Layer 4 of a small transformer language model trained on English Wikipedia (8 layers, counted from 0, width 128).
Take only the direct path to the model's output, skipping the later layers: a vector added to the residual stream pushes a token's score in proportion to its dot product with that token's output vector.

Output vectors of the tokens that the questions are about. A number n stands for n times 0.0023.
"aw": -126 11 -37 -7 -17 50 -51 -40 93 48 -130 -50 -142 210 93 -128 71 92 102 48 -53 -22 169 -26 101 197 -114 54 25 -156 -40 110 -227 55 -128 -11 -81 -22 53 128 68 -4 -91 96 -30 -104 -56 -46 -15 12 150 267 -63 11 -7 108 11 -140 53 178 186 -138 33 -131 76 0 237 -124 85 341 63 7 91 -216 35 -117 349 88 85 -54 170 -155 33 242 -123 -145 145 60 -11 67 -286 -88 -121 32 -105 49 -152 82 -152 -75 189 50 0 35 -211 -126 -64 -4 98 -117 -66 -119 -108 133 -68 -268 -71 90 -14 -120 -18 -56 -255 -73 124 -57 208 22
"ground": -258 123 39 -117 -30 41 -233 -75 -92 106 -61 -30 -131 199 -188 -89 -352 -201 154 -6 -208 219 -73 310 124 -65 -223 162 -73 95 119 -362 32 33 46 23 112 4 126 92 -2 274 32 -300 122 -336 -67 -25 289 86 -130 -2 -209 255 -111 -37 -198 230 -106 237 -50 -351 184 226 -77 -36 38 -77 38 -97 -203 -263 73 -58 298 168 138 -110 68 -79 -167 109 -176 185 42 128 -1 226 -80 -234 -205 180 23 -135 -25 247 110 -68 206 -44 106 -87 -25 59 159 -30 -321 358 116 -87 -94 -250 95 275 103 67 29 74 18 -177 -21 41 -16 28 194 -87 244 -213
"C.": -3 278 -21 2 -247 42 -101 -35 -97 127 -248 11 -238 -102 79 -58 -88 94 -67 30 117 -94 132 -26 102 -229 -81 56 -231 -164 -185 -12 61 146 47 -213 118 81 -110 262 209 59 84 -48 -96 69 54 74 40 150 -134 -185 -195 -77 -106 41 169 193 50 200 -206 -198 251 115 107 59 -58 301 -3 165 -65 144 139 -146 123 119 -230 49 58 97 244 -116 158 -336 -209 129 -237 98 25 114 42 104 -169 -106 -65 -247 135 88 -301 -192 -96 166 -182 179 -221 -12 -142 15 233 28 -3 -344 88 33 150 -130 205 115 29 -298 35 210 354 -122 67 56 -203 120
"S.": -34 227 84 -92 -53 -7 -86 41 -174 -178 -109 175 -136 -195 124 -36 -228 -84 -56 75 193 -39 -66 -96 -224 -64 -76 -131 -23 -99 -43 -67 288 -4 206 -49 164 188 -51 31 190 26 5 174 9 36 23 91 -165 112 32 -19 -49 -40 -98 -204 -24 139 -20 103 -239 -137 251 129 143 -4 -97 196 131 236 105 -40 -58 -192 213 57 -43 -155 111 124 95 68 222 -85 -172 112 -269 -4 -40 -94 23 37 -20 -43 -104 -88 13 -19 -86 -118 51 208 -141 121 -202 -159 4 -103 -11 106 -133 -257 0 24 12 -111 385 -111 274 57 -176 129 283 -105 17 135 -211 136
" II": 148 -122 -156 -19 -39 155 -8 155 45 -164 43 77 -60 36 -61 -109 -101 -4 193 32 -176 -150 52 -228 144 35 64 237 34 81 -243 -75 -37 -70 116 -268 -183 54 -134 -47 -26 -1 157 108 131 73 81 -149 36 87 -12 -116 -327 251 33 37 -84 -12 33 -125 151 -195 -84 7 112 190 -15 149 17 130 -279 28 89 -8 -19 -79 -279 -198 80 160 87 -47 -40 54 53 -233 -112 -42 -81 220 -90 86 32 27 20 -124 -8 42 160 -57 99 52 45 -56 115 -147 105 116 -154 230 -77 6 227 6 -82 -101 66 -44 -19 61 -70 58 128 35 -88 91 58 13
" ==": 30 18 -128 57 55 163 90 -169 252 111 54 -144 -74 -173 -33 93 37 -149 318 -123 -43 70 -82 -116 -97 -365 -106 -54 -159 9 49 -219 -106 71 -37 112 28 207 -45 -35 -288 -21 286 -138 -3 -54 22 -139 68 289 -29 -188 -131 23 -68 130 -353 146 -30 -7 -260 -126 123 177 38 -3 -38 183 -262 295 -154 1 31 -37 1 145 272 -130 182 113 196 -174 -16 -309 248 166 -142 -237 -95 255 11 28 -77 -84 14 -93 136 57 -41 141 85 37 -41 148 26 -153 23 -7 -116 -104 106 -78 259 110 -20 248 250 -91 104 6 -3 -53 -163 215 111 65 -230 -145
"cess": 221 -53 210 -31 -179 -1 219 69 115 127 32 46 151 -37 -316 -93 -55 -47 -36 26 171 8 23 73 211 -5 53 111 -218 -38 -140 29 -218 -36 153 57 -63 -32 182 -150 -1 30 247 93 79 -220 103 72 188 -74 -207 3 -264 -125 -169 188 74 57 71 205 140 102 -41 343 -133 -296 52 12 -147 185 201 25 -124 -358 -40 110 137 -98 132 34 191 -157 -233 197 121 -261 -171 -74 -81 110 249 -138 -5 -82 75 190 -36 51 3 196 12 -138 16 -52 181 -174 -117 -165 24 -171 188 -292 -44 -208 -151 -57 -41 -223 -173 109 -214 218 -5 38 197 3 29 -57
"ration": -217 -162 98 -20 -201 122 -202 -116 65 193 -23 28 54 -80 -242 198 -80 -147 225 -64 278 -285 -102 -68 109 -87 -19 -100 -66 -142 61 -19 109 237 211 43 -253 -73 -43 46 183 331 -10 41 107 -104 -37 9 296 175 -1 176 -142 155 -154 -203 -102 155 -159 117 139 17 206 112 -5 229 -295 -262 72 120 221 -115 -316 -332 -5 103 -39 -49 -132 -120 84 52 -20 -189 -120 240 -260 44 -127 243 238 -83 33 -66 156 15 -25 14 242 -24 -135 52 102 -112 200 52 9 -252 -308 363 48 -228 128 -121 -165 -103 285 -151 9 255 -171 185 27 19 140 -156 144 -205
"ig": -40 -264 123 92 131 -211 193 -103 140 -104 -68 -109 -70 -201 -83 35 52 61 242 130 -83 -87 67 315 -35 28 -29 -299 -26 33 46 19 -22 -104 -90 -175 51 217 410 -3 -207 72 65 12 -155 46 48 75 5 -3 -75 86 -74 -248 11 -64 -154 -205 -31 4 70 -54 200 -142 57 -31 -88 56 12 77 -210 27 -88 -85 -172 214 80 133 -77 -110 -37 61 8 -115 54 75 85 -91 43 -67 63 -84 -69 34 -77 65 16 23 -22 -213 159 215 -201 30 -36 -53 76 61 171 269 97 293 -34 -29 72 -122 -129 142 38 -26 145 -22 -137 74 232 -172 -148 27
" UTC": 98 281 -100 -17 244 -112 80 -120 -169 -6 -212 95 -56 60 -170 211 88 50 -259 -1 161 -118 -183 118 -195 -114 71 228 -158 51 -150 62 -198 -196 -90 -231 -229 -17 -199 17 184 27 16 215 92 -90 -339 -206 193 172 169 -167 21 426 -142 238 -424 5 -428 364 -168 -92 -119 302 262 -34 -1 31 -126 134 36 -102 233 162 21 -189 -230 59 410 -97 -111 111 107 -22 107 16 -17 16 109 -69 -134 368 -163 -85 248 -34 118 31 62 -164 -379 292 -37 -89 -205 -43 200 302 239 130 -114 93 85 -130 -59 109 231 143 -38 -249 -481 -141 298 -60 -1 -64 -58 95
"ances": 131 -93 -24 66 112 -70 136 171 -306 267 -31 -256 -101 59 -317 190 -97 0 269 -236 -73 -303 -113 33 117 -24 -359 -196 -96 -54 98 69 155 -14 -88 96 -43 -5 257 81 -158 -29 198 143 0 -28 135 65 346 230 -5 -9 0 43 -173 175 62 -72 -92 56 86 85 52 111 -14 -205 -256 -129 163 -44 5 -33 -210 18 203 187 -79 273 -192 -56 55 -243 99 -33 287 -38 -71 177 -91 97 108 290 -118 157 -123 148 80 -88 5 -9 -355 221 69 -219 242 24 -292 79 5 -129 -171 -237 -56 23 -28 -288 291 -157 149 -52 48 -64 271 -265 124 -42 -37 -112
"ival": 85 -79 194 -71 47 -121 159 2 129 -129 -116 125 11 149 -160 37 -203 52 188 73 -137 -109 85 145 91 -416 -80 53 351 162 -58 -83 -251 -2 19 77 -46 207 99 16 -2 -118 58 -57 -42 95 134 -290 -74 108 -138 123 -289 222 -136 94 190 -125 163 168 76 -23 6 -99 56 -123 6 2 -199 187 85 -157 77 -74 91 -203 122 142 -82 -118 -104 -259 -11 -303 153 -42 -37 128 33 -70 -110 -124 -207 -2 77 309 119 -32 -133 48 -306 173 -171 -240 -43 66 -58 -24 -99 111 58 -207 -152 98 23 -21 308 -206 151 263 226 -53 6 6 250 19 61 -20
"alf": -156 78 73 -30 38 -233 -20 98 151 -79 -53 130 -112 91 -220 -57 -171 112 -96 167 -76 -65 120 -118 87 107 371 66 128 108 -343 60 -104 23 26 -44 -150 -97 -98 132 -64 141 -56 99 -84 -43 130 -111 -157 11 -25 56 77 -186 -140 163 -97 -97 -112 5 -207 203 159 -125 -63 -90 -17 -4 -315 133 5 -288 -360 -136 327 112 -39 121 121 166 231 -195 -263 138 136 -341 75 -58 121 -162 181 195 54 198 -135 175 -118 -99 -225 65 161 -8 -102 93 -108 175 276 -199 158 -47 80 -127 -113 9 142 222 199 182 -13 -61 -4 -46 -98 36 147 -51 145 -78
" Championship": 233 -139 45 -236 29 73 -22 -74 23 -94 -121 54 -140 9 -127 -7 -100 190 39 29 -32 -247 96 -51 -213 -55 -164 -127 -316 67 -42 -46 -19 -15 61 -19 123 -134 -68 93 115 69 117 53 -19 69 -172 206 -160 196 154 -216 -15 187 -37 141 -165 -205 -15 100 -212 -4 -137 267 74 212 -59 -15 -43 151 -53 160 -64 0 69 11 -220 40 -3 54 -141 -139 -101 162 -89 129 156 374 -246 92 191 -7 197 -130 105 131 -156 27 15 -84 139 -15 95 49 -290 237 -38 143 -129 -38 146 -34 163 49 -38 -116 109 -119 -204 -121 48 -45 182 36 -27 27 34 89
"atform": 288 314 26 -92 -20 -69 10 57 126 -216 -320 77 -225 16 51 -253 35 -102 124 -90 -204 -221 1 102 -40 -12 -333 -154 -51 -24 -7 -175 -146 467 188 154 7 -39 -108 -108 122 323 96 319 -237 -140 -37 -126 -91 83 24 102 -343 34 -176 179 -80 -85 16 -60 193 -63 -147 127 106 91 84 -104 103 200 -16 -250 -38 -187 108 125 6 -66 34 74 11 6 -16 29 -156 358 -84 152 112 -25 134 211 134 -100 -181 209 241 -47 -20 112 45 -94 160 202 -294 -115 -29 -25 2 2 25 -186 -101 -11 126 128 58 -90 157 -80 -168 -138 72 -157 93 -189 186 2
" Catholic": -118 61 125 136 -128 161 72 -111 -316 -95 -82 231 -61 -65 -74 181 -101 310 -63 -101 236 159 -171 -111 -166 -273 -87 -32 11 178 -214 114 116 118 -147 44 27 75 26 134 -47 32 -8 61 -52 -294 -188 38 -45 122 -70 11 48 75 -31 -137 -8 -231 20 7 134 32 39 221 -33 -16 181 45 -64 -45 -8 -4 102 -226 -112 99 -67 -76 120 -156 26 197 -67 -8 219 -48 -16 134 48 -173 -46 -174 205 288 -224 -78 -208 104 201 -1 -186 -16 -24 14 10 -67 107 -59 -1 34 256 -179 11 26 57 223 72 -139 -213 -99 243 -46 -5 -4 67 7 148 -82
"arl": -53 -54 103 -250 -85 -75 133 -185 102 114 -160 -177 -78 -16 -363 -38 -180 -26 109 -108 42 209 138 18 281 -150 -285 107 101 -73 -190 118 -46 1 -87 -38 -211 118 155 121 73 293 -153 -74 -56 77 -110 -12 116 -64 47 225 295 10 -84 -162 -90 223 196 35 -20 -81 -25 -53 149 -12 169 218 36 229 100 5 -66 -20 -12 224 184 -20 124 56 93 27 -20 27 -106 -144 -50 126 23 269 53 -150 200 136 17 -119 5 52 -228 18 -185 131 -334 5 94 56 -41 -101 -3 172 139 55 -297 188 14 71 -29 -154 -92 -29 -165 -265 76 -378 6 -222 139 -93
" ESP": 375 62 44 -43 -186 188 158 81 -84 0 -208 -160 -74 35 -114 34 -158 58 272 135 -132 -97 38 -128 88 201 161 -51 -108 124 4 -162 54 55 395 199 180 -194 -83 181 212 -40 21 24 -130 24 113 157 -31 71 263 -132 -61 82 -73 90 -331 -112 -92 -51 145 -138 -184 109 -40 44 -107 90 -237 44 -29 -22 -58 16 203 -198 -177 -151 99 42 -17 54 80 -155 114 265 -272 212 -82 -21 -50 -56 -86 195 24 27 152 12 -137 -221 -17 97 95 -103 -98 134 170 -139 98 152 72 85 -190 24 -276 -132 152 -119 -176 -107 -186 90 185 -150 -90 -167 16 -51
" and ": -68 43 -270 71 105 151 -209 69 116 -35 -66 -111 267 272 15 169 122 155 -138 -36 -54 -38 -22 40 38 97 21 -140 66 -226 -232 -58 36 -82 207 -82 101 216 101 -63 -254 -98 26 -58 -46 -6 -10 74 -36 29 -10 56 164 1 -16 155 220 167 30 -17 -157 122 76 65 -110 -132 119 129 -179 -73 158 114 14 132 203 51 -17 -111 -3 75 -97 -27 -10 33 107 -61 68 34 -209 209 -57 -28 -6 -170 -58 -337 139 43 -41 77 -95 -65 -44 -267 -111 -204 -62 29 59 -20 -60 -147 25 152 -107 -79 -28 -55 11 -185 -61 -44 -10 51 22 161 77 57
"s==": 68 -127 -305 -36 76 45 132 0 14 288 238 50 -325 74 -56 -52 -121 -135 46 -199 -58 136 -142 -349 -85 -324 -418 30 -11 -79 85 -56 -21 273 80 -224 180 201 -55 -38 -76 -48 305 14 -312 -116 189 229 52 102 175 -179 -193 -42 -217 -146 -114 186 -238 170 30 212 -62 92 191 -111 25 -125 -233 207 -75 66 -100 74 -31 240 101 145 328 303 79 -223 25 -98 -82 99 -358 90 -187 -225 149 211 107 194 48 48 -41 195 183 274 -119 -15 -185 -420 -69 -234 -46 -6 83 64 220 -100 20 137 -306 246 361 -138 95 154 -104 -45 178 51 -62 19 34 -122
"ras": -127 10 -9 49 86 82 -27 131 101 197 -49 -77 -321 -235 -241 45 -96 -151 72 -32 183 -13 -62 -248 265 -203 -89 -218 -43 -78 -100 14 41 49 -16 -40 -5 -52 -1 12 169 221 160 59 42 252 10 119 23 102 -9 -31 -76 -118 -114 -220 15 214 -84 -13 18 -111 -40 -29 -37 7 254 -102 11 284 162 26 -247 -9 89 31 33 -13 66 -177 -50 -146 -232 -90 -205 149 -97 -33 210 119 -21 92 -9 -43 95 -73 -13 -168 -140 36 -42 165 130 -68 214 26 -111 98 92 156 -237 62 29 -91 -220 -232 129 123 109 100 46 51 -20 7 337 101 21 -97
"ests": -119 -79 8 -201 107 -160 93 246 81 242 -178 -161 35 198 -169 224 13 55 473 -158 104 134 63 17 -326 -32 -143 64 46 -267 -131 -249 21 88 141 66 -129 -41 -18 32 -272 31 -27 3 48 -358 -47 76 -50 48 -31 -14 -224 -108 -174 -5 -18 30 121 34 101 127 -234 -117 -233 -260 206 -103 -19 -28 198 126 -81 80 68 368 -79 53 -179 56 -31 -274 -14 92 -145 125 56 159 128 -35 127 43 -98 46 -35 310 157 -221 -61 -233 -26 23 174 -153 -22 -192 -61 90 156 54 -115 92 47 -56 -48 182 -145 92 241 202 160 50 80 70 74 12 -137 -44
" was born": -83 13 -307 135 83 101 69 137 -103 -29 47 -57 -132 106 8 -10 -196 159 4 -300 244 -38 7 113 92 -281 245 143 40 -15 27 -47 -62 -130 115 -87 118 -25 -79 311 138 233 69 31 167 -99 66 -181 262 313 -71 -216 -92 -188 -125 -130 -163 13 33 129 -371 -176 -44 105 53 -197 70 -89 -202 63 -215 79 204 136 -177 -86 60 61 360 -20 128 -178 -374 9 121 14 37 112 109 31 -97 237 80 341 62 -163 -25 45 77 142 -251 -154 257 -106 -24 -34 40 -43 -180 260 146 -252 -123 8 221 283 -257 -298 17 146 119 -170 45 -195 47 -325 35 -57
" where": 42 137 -210 200 118 68 -174 -54 -12 55 31 -125 168 17 -18 -177 75 65 -5 -116 126 -8 -94 136 -19 -121 45 9 217 -38 -271 53 9 80 12 -44 -29 80 36 264 -201 28 -88 47 74 -15 85 221 -178 208 164 -110 -258 74 2 261 -118 34 133 81 -121 -180 118 85 163 -74 -114 -80 -1 28 70 51 131 23 57 -21 -220 -157 -122 -105 -11 -8 -103 55 23 24 -50 -375 20 -141 150 2 -15 -131 -11 -16 86 23 33 194 -89 -166 -121 184 -108 -84 -77 168 -5 -35 27 114 -60 107 -66 -5 49 -114 -266 6 42 93 70 -68 52 -12 104 9
" against": -24 -43 -121 -87 133 29 35 78 -104 -188 141 -134 -64 182 66 41 152 125 166 -67 1 -141 -17 203 -7 23 182 -18 -161 -3 4 122 248 15 -3 -18 12 -85 -143 103 -57 126 -14 -28 -67 163 -112 76 -3 249 203 -32 -33 -22 -38 210 -345 4 -75 141 -96 52 159 32 127 23 -166 104 -44 -87 50 260 32 75 259 -177 66 -85 -14 0 22 -58 -55 -40 -3 -180 8 -64 -52 -39 36 -29 -40 -21 -131 -65 41 -18 86 8 -138 78 -86 89 140 132 -176 -112 -67 133 145 25 -160 110 -57 36 151 -251 -416 -166 -112 132 -96 211 -70 -140 -35 -255

Each question shows what one neuron of this layer's MLP adds at an activation of 1. A number n stands for n times 0.00024.

n370: 150 -91 247 157 106 -18 216 -22 -235 99 -187 96 -12 -182 -71 -88 -62 -112 127 170 -52 28 -48 -73 -38 -169 15 203 -44 -47 -102 0 125 94 -260 -142 -4 -258 84 -220 142 -191 18 -141 136 195 90 94 -28 -103 -111 11 144 -103 58 234 108 -54 68 -96 251 60 -222 178 124 -112 -40 268 -44 174 -93 -117 -136 -21 -143 114 -15 0 17 -45 -234 325 26 58 -95 139 103 0 -22 -109 146 86 -57 -62 22 -4 84 -7 51 -295 47 12 -184 107 80 -106 -33 -78 14 -69 11 -8 59 -216 248 120 -118 -11 -92 97 92 -11 -25 194 208 15 -196 -33
Which three tokens does it push up most, strongest first? "ig", "cess", " Catholic"

n447: 154 73 -44 -33 92 -159 -116 65 128 42 195 -48 13 -27 111 -6 111 49 10 -222 49 -287 -71 241 -70 30 13 -48 74 -109 46 69 10 180 -41 27 69 204 178 -278 -82 17 103 -165 176 -28 47 -85 76 -61 -6 -35 185 -122 -115 58 202 47 -20 -77 -131 25 11 10 -277 134 -6 -78 -118 -71 41 99 72 65 -74 64 -6 128 -76 -50 39 -110 90 -101 -11 -287 -19 -186 -16 -9 -117 28 -141 -139 108 -59 60 151 -92 -33 82 74 35 227 56 -45 14 -201 50 221 -38 -232 -86 -39 0 -10 -75 -60 -80 -41 220 100 111 44 -43 -89 48 -9
Which of these tokens does it push down most? " ESP"

n419: 79 129 68 191 -31 -46 37 67 -71 83 15 -40 17 -264 0 -23 42 -64 181 28 7 -90 70 -93 76 3 -163 -32 238 -18 99 -148 -125 -135 -216 -21 55 32 -166 0 44 82 -192 7 -42 -3 -142 -7 111 135 -36 -192 122 -33 4 -294 153 176 -112 79 83 -41 -94 96 -91 -90 -36 -97 -23 -10 0 -62 -202 -26 163 20 63 79 233 -136 -127 -41 -53 -10 119 -54 -93 42 20 88 168 -71 118 77 34 35 199 -159 -166 -3 218 -106 -122 138 24 26 136 60 -139 88 -129 -7 212 -201 -280 -98 77 158 -69 90 38 -14 -99 239 71 -51 14 3
Which three tokens does it push up most, strongest first? "ras", "ration", " =="

n220: -24 -158 -291 320 -39 60 228 -57 45 -195 71 -101 130 -79 -19 -184 -275 -15 0 28 76 -49 181 -63 -67 -20 12 139 -143 -40 178 -186 -131 272 -19 -168 -181 -174 212 4 -111 -97 178 -197 55 51 15 29 126 93 4 -4 61 -154 -4 48 32 145 -111 74 83 -4 -148 -24 69 -251 49 -43 216 -166 255 -194 -40 47 225 113 242 136 -240 -92 -41 -128 -56 177 169 280 11 -28 -175 41 -50 176 -19 -167 -111 129 -52 -75 44 104 -89 8 -19 180 4 -64 8 148 22 92 37 -16 116 -33 -31 -77 84 47 -94 -12 129 -51 -4 -139 239 66 -128 -214
Which two tokens does it push up most, strongest first? "ances", "ground"

n291: 82 -58 -36 -77 -178 -109 -10 -44 85 195 -28 186 -50 -50 -119 -22 212 202 83 -169 55 55 -73 -86 30 135 92 201 -159 -20 -101 -28 258 -26 -44 -85 -112 -10 161 39 -22 245 92 0 -87 -40 -28 119 -116 88 -111 84 116 -6 42 -80 -133 -198 -29 -102 -142 30 62 37 -13 79 -13 23 -361 137 40 160 -31 61 20 51 -76 60 -137 32 59 10 -66 81 75 65 -161 -120 -45 81 35 -22 -136 -140 32 -7 -9 51 -104 100 34 98 -60 -164 -32 119 98 -76 -77 40 -60 -72 -219 -241 164 87 -101 124 -246 23 72 -92 -24 -77 23 127 -121 68
Which of these tokens does it push down most? "ground"

n366: -64 166 -207 -34 -3 92 92 37 39 40 -55 -66 -163 35 -124 -195 59 -101 -30 -55 13 -4 3 79 -228 48 -197 -91 11 -74 88 74 -20 61 20 -89 218 57 72 105 -13 79 -3 -47 -171 51 -55 -18 168 82 -7 85 -274 -43 55 3 285 -100 216 255 90 -70 185 -64 -141 83 -250 -115 46 286 16 122 205 122 135 -60 -27 126 137 -48 -33 -14 -83 120 82 -121 33 -136 93 3 131 52 -115 38 -128 -11 -163 80 39 44 -120 -22 -73 -28 -7 -132 11 60 -113 23 -188 -82 -18 -84 -67 108 55 -120 45 -198 -14 58 22 45 10 61 -333 214
Pushed up most: "C."

n476: 61 36 -72 -39 36 28 -130 162 -8 14 -31 -338 26 -114 -75 318 55 -153 28 -110 32 -91 238 47 51 -117 -143 -15 -50 -4 -169 139 -83 32 -7 40 175 -155 -34 43 14 72 -34 -99 -99 94 99 -108 87 52 67 28 0 -213 55 -163 81 87 14 77 -4 -60 157 -41 60 36 -3 -88 21 14 92 205 20 14 -180 105 -267 -27 -72 -35 187 -80 52 -41 326 113 -56 74 -95 52 227 61 64 -107 135 -82 -183 70 22 -144 -48 108 150 -113 86 -111 0 236 -167 -76 -255 -123 34 -100 168 -103 129 -18 18 114 243 22 -101 -55 -298 122 -167 182
Pushed up most: "ances"

n212: 91 -26 148 -58 -49 -41 -215 118 -126 -177 -53 117 23 -196 -248 145 53 109 83 -66 -29 169 -79 7 -112 -201 106 -17 83 -142 -49 9 183 -36 116 -244 112 -130 -52 -124 -52 7 -58 125 -63 107 9 32 106 161 -76 12 62 107 209 0 27 46 149 73 -80 -103 -167 -51 16 0 6 43 -31 -140 -175 -66 -83 92 113 76 64 91 36 134 -118 -53 86 128 -146 -147 155 104 -10 78 -49 -133 133 77 26 -31 3 245 57 -169 -3 -28 -10 -320 49 104 116 -48 77 -196 -161 23 -85 -60 39 -6 9 -13 -181 117 99 99 89 -9 0 62 -108 127
Pushed up most: " Championship"

n499: -36 135 -24 -68 40 -102 62 -46 -50 7 -192 32 -259 -37 148 46 45 54 104 19 58 27 117 214 115 -137 -104 -30 97 106 189 31 -63 32 -112 -107 -7 -61 154 73 331 11 76 -174 396 297 -87 356 -234 -88 -99 -31 -302 42 -20 -52 -48 41 -18 148 108 58 -27 -42 -97 -177 -28 -279 -4 18 3 -127 -158 216 7 -103 -178 186 7 -228 -8 121 42 -59 -80 76 43 -93 0 -90 66 100 -47 67 -119 -15 45 -167 -230 91 17 215 71 66 135 49 -146 -32 -128 56 -57 -62 -136 -161 -33 130 -62 11 -22 30 173 55 24 -62 84 -131 19 80
Which of these tokens does it push down most? " and "

n299: -67 45 136 -6 -125 63 -42 158 125 157 170 72 146 -67 92 44 -134 -80 50 58 -18 -38 108 67 197 67 -9 -77 -136 50 -179 -48 49 30 -81 130 -112 -151 -66 42 106 -87 23 41 -52 6 174 199 -13 3 15 86 141 -75 -3 -135 9 49 27 55 -61 -212 -166 -69 -35 -73 153 -193 78 70 172 -185 -39 76 15 -143 3 47 90 107 6 -166 -148 37 79 -201 -67 -147 53 180 -16 -9 -18 -228 -104 -212 72 -29 71 -54 0 -26 -15 6 -30 133 -142 0 108 -34 78 -6 -96 64 -36 -119 17 63 33 -40 -60 232 -17 -43 48 -138 34 -49
Which three tokens does it push up most, strongest first? "ras", "cess", "aw"

n430: 3 45 281 -34 208 -95 57 11 127 55 -37 198 12 -85 -138 -88 12 -191 41 8 105 -72 -89 -127 231 223 -73 -160 64 -39 -53 -215 213 124 -168 15 -98 -107 80 -8 -127 -8 29 -44 -31 -60 47 -252 24 -51 -30 22 -30 -51 -119 -289 -244 -169 -121 -88 27 102 -28 392 -34 131 62 27 -135 93 -143 154 -136 -11 -35 133 -159 -284 87 -53 68 153 122 -11 124 -36 -7 -97 104 -141 61 -140 -98 35 22 12 -40 -70 153 -53 -94 -187 52 -96 45 15 -8 15 -4 94 37 -38 94 163 184 188 -143 50 180 -12 191 -244 252 -190 -15 270 141 -159
Pushed up most: " Catholic"

n44: 9 149 65 27 -59 67 -24 -17 -185 218 201 30 14 46 -79 57 -28 -10 -54 -46 10 180 -17 -137 -4 18 -81 217 139 61 -52 88 294 -147 70 129 215 69 29 83 10 -10 -33 -22 -138 -113 82 85 -105 17 -165 -63 248 -154 8 -278 -25 -63 -182 -123 -88 -74 -199 -54 31 211 140 198 -47 -193 -98 20 72 36 -71 -128 57 -122 -142 -37 -26 -10 -47 -59 -110 -54 -27 7 160 -116 -37 82 189 -132 -123 58 -86 78 -47 -249 -46 -30 -101 -189 -55 -97 -67 27 -52 89 319 -250 39 71 93 168 75 38 -35 39 210 45 16 -52 17 80 218 10
Pushed up most: " Catholic"

n267: 107 -140 8 57 -144 -205 105 141 117 -73 143 21 22 -29 60 -52 -165 18 35 -132 57 19 46 128 -58 -11 -48 -59 -199 -291 4 71 73 111 45 62 -31 110 -46 22 64 -7 14 -42 78 74 -140 -170 -53 38 -172 -162 4 -77 141 -115 37 37 168 -88 -37 91 -84 0 -28 99 -136 -7 45 -183 -102 -174 129 -115 -210 -28 67 230 115 35 -195 232 -102 55 -229 317 231 -133 173 28 15 147 -50 41 118 4 131 -35 97 22 -145 -46 109 113 -230 98 -280 -297 89 214 10 11 -273 8 157 -46 0 22 -40 210 95 83 -122 7 90 36 108 10
Which three tokens does it push up most, strongest first? " was born", "atform", "ig"

n469: 0 -10 -5 -3 4 -2 -3 4 5 0 -3 0 -1 -5 1 3 -2 -2 -2 6 -8 -4 0 -5 -2 1 -3 -2 -3 4 -2 0 -3 -2 -3 -1 -4 -5 -7 -3 -2 1 3 -8 -1 -6 -1 -3 -9 -1 -3 -2 -13 -2 -4 -9 -1 0 -3 -6 1 -3 -1 -4 -1 -7 -5 -6 0 -1 -1 0 -1 -4 -7 -2 -3 -3 2 0 -4 -3 0 -4 3 0 -1 -1 3 -1 0 -2 0 -3 1 -4 -2 -4 -4 -2 -4 -4 -1 -4 1 -6 -7 -1 -6 -1 -3 -6 0 -5 -4 -1 -3 -1 0 -1 -1 1 -4 1 -5 -6 2 -2
Pushed up most: " II"

n307: 38 53 -17 -83 -76 -151 -42 -217 -140 22 115 -48 -39 19 19 15 0 106 180 -370 -11 61 -279 97 -341 132 101 114 -215 91 -80 -187 37 72 -99 89 91 200 -65 46 0 -85 22 65 200 43 -25 -33 181 -133 -231 -176 -158 85 -116 39 273 -54 42 -74 -62 288 -20 36 8 15 22 113 77 71 101 159 -122 65 51 19 -56 14 66 124 28 -292 -52 66 -38 56 -93 -27 -53 -113 123 185 95 24 238 80 62 -7 -32 149 99 8 -245 -85 252 78 -413 75 -80 -40 -93 150 12 8 -4 -61 108 -31 228 -207 -131 85 -39 87 4 -249 -43 -33
Which of these tokens does it push down most? "aw"

n445: -58 94 146 127 -49 102 26 78 48 110 171 -117 -62 -39 93 -81 -42 108 134 -8 -4 136 11 119 -207 103 227 -249 -52 -153 -72 118 -194 232 215 -282 213 -103 -12 -261 15 -46 -71 -4 46 -71 -226 32 91 62 77 -174 -68 -7 123 -121 243 38 30 54 77 39 16 -63 -90 23 62 -58 -55 -22 -57 51 -75 39 -31 -29 155 -221 135 -16 76 -72 70 -43 -426 -83 59 -77 -119 11 215 43 -26 140 26 -280 7 280 -160 -257 141 -130 -63 31 -106 69 -147 -233 -111 -14 231 80 -43 85 30 -135 -75 -42 119 -12 164 -4 156 -68 -26 208 226 4
Which of these tokens does it push down most? " UTC"

n16: 78 -27 -121 -92 17 112 -173 52 -45 -39 -64 29 186 -166 -197 193 -95 -39 -56 115 -62 91 32 141 -24 232 -122 137 -166 0 90 -25 -222 -132 -54 37 -140 -45 -14 23 -79 244 -63 -152 34 56 -107 -36 -38 -51 -42 35 -45 26 -76 17 112 61 -33 168 -10 124 -92 -80 -10 -205 -22 -41 6 -13 41 13 0 85 17 116 -52 -28 -46 -212 32 -157 106 174 -65 306 -10 255 59 -35 -164 -249 -119 -58 33 80 127 -126 182 80 -48 25 181 34 46 -35 72 -124 170 79 119 -60 -55 -86 -135 72 -132 -124 81 251 -44 47 134 -116 -36 239 -34 9
Pushed up most: "ests"

n150: -46 -86 126 27 -20 155 157 61 -66 -244 206 4 20 -48 166 19 -168 -151 93 -172 -147 17 -19 -111 56 48 72 -105 -87 195 74 4 -68 0 -42 119 -75 8 -153 59 182 272 -78 150 0 -55 160 -156 -124 197 46 225 334 42 -158 12 -160 83 -144 215 -4 18 200 70 -182 -318 -23 -20 -367 15 -81 205 -15 -7 112 -122 -146 182 -18 246 -79 -118 88 52 180 58 -111 -20 -189 -116 -4 78 90 -270 -66 86 -113 -84 219 86 -37 189 -114 79 -208 53 -157 250 -67 75 61 39 49 152 -27 -66 -100 -115 123 -88 -150 146 -165 67 8 -212 32 19
Which two tokens does it push up most, strongest first? " against", "ground"

n198: 6 10 -72 13 -6 -56 13 -228 65 123 181 79 -63 -99 -42 -28 -76 26 -86 0 96 -120 32 72 -36 138 -66 97 -10 -238 -23 -135 47 141 0 -69 47 41 106 117 -45 183 -116 -3 -166 97 151 -115 -89 97 28 168 -218 -9 -81 344 36 -62 177 -132 -13 60 59 136 151 46 -34 -50 60 -16 -159 116 27 83 -56 -3 130 -24 -125 -39 -134 -111 -28 -77 25 -170 -35 13 -255 87 66 37 106 40 87 -128 -50 6 -27 32 12 -174 -110 131 110 -60 -77 0 -197 -50 -138 130 -54 -247 71 -19 -169 -29 151 109 3 -82 -125 83 -81 234 -30 213
Pushed up most: " where"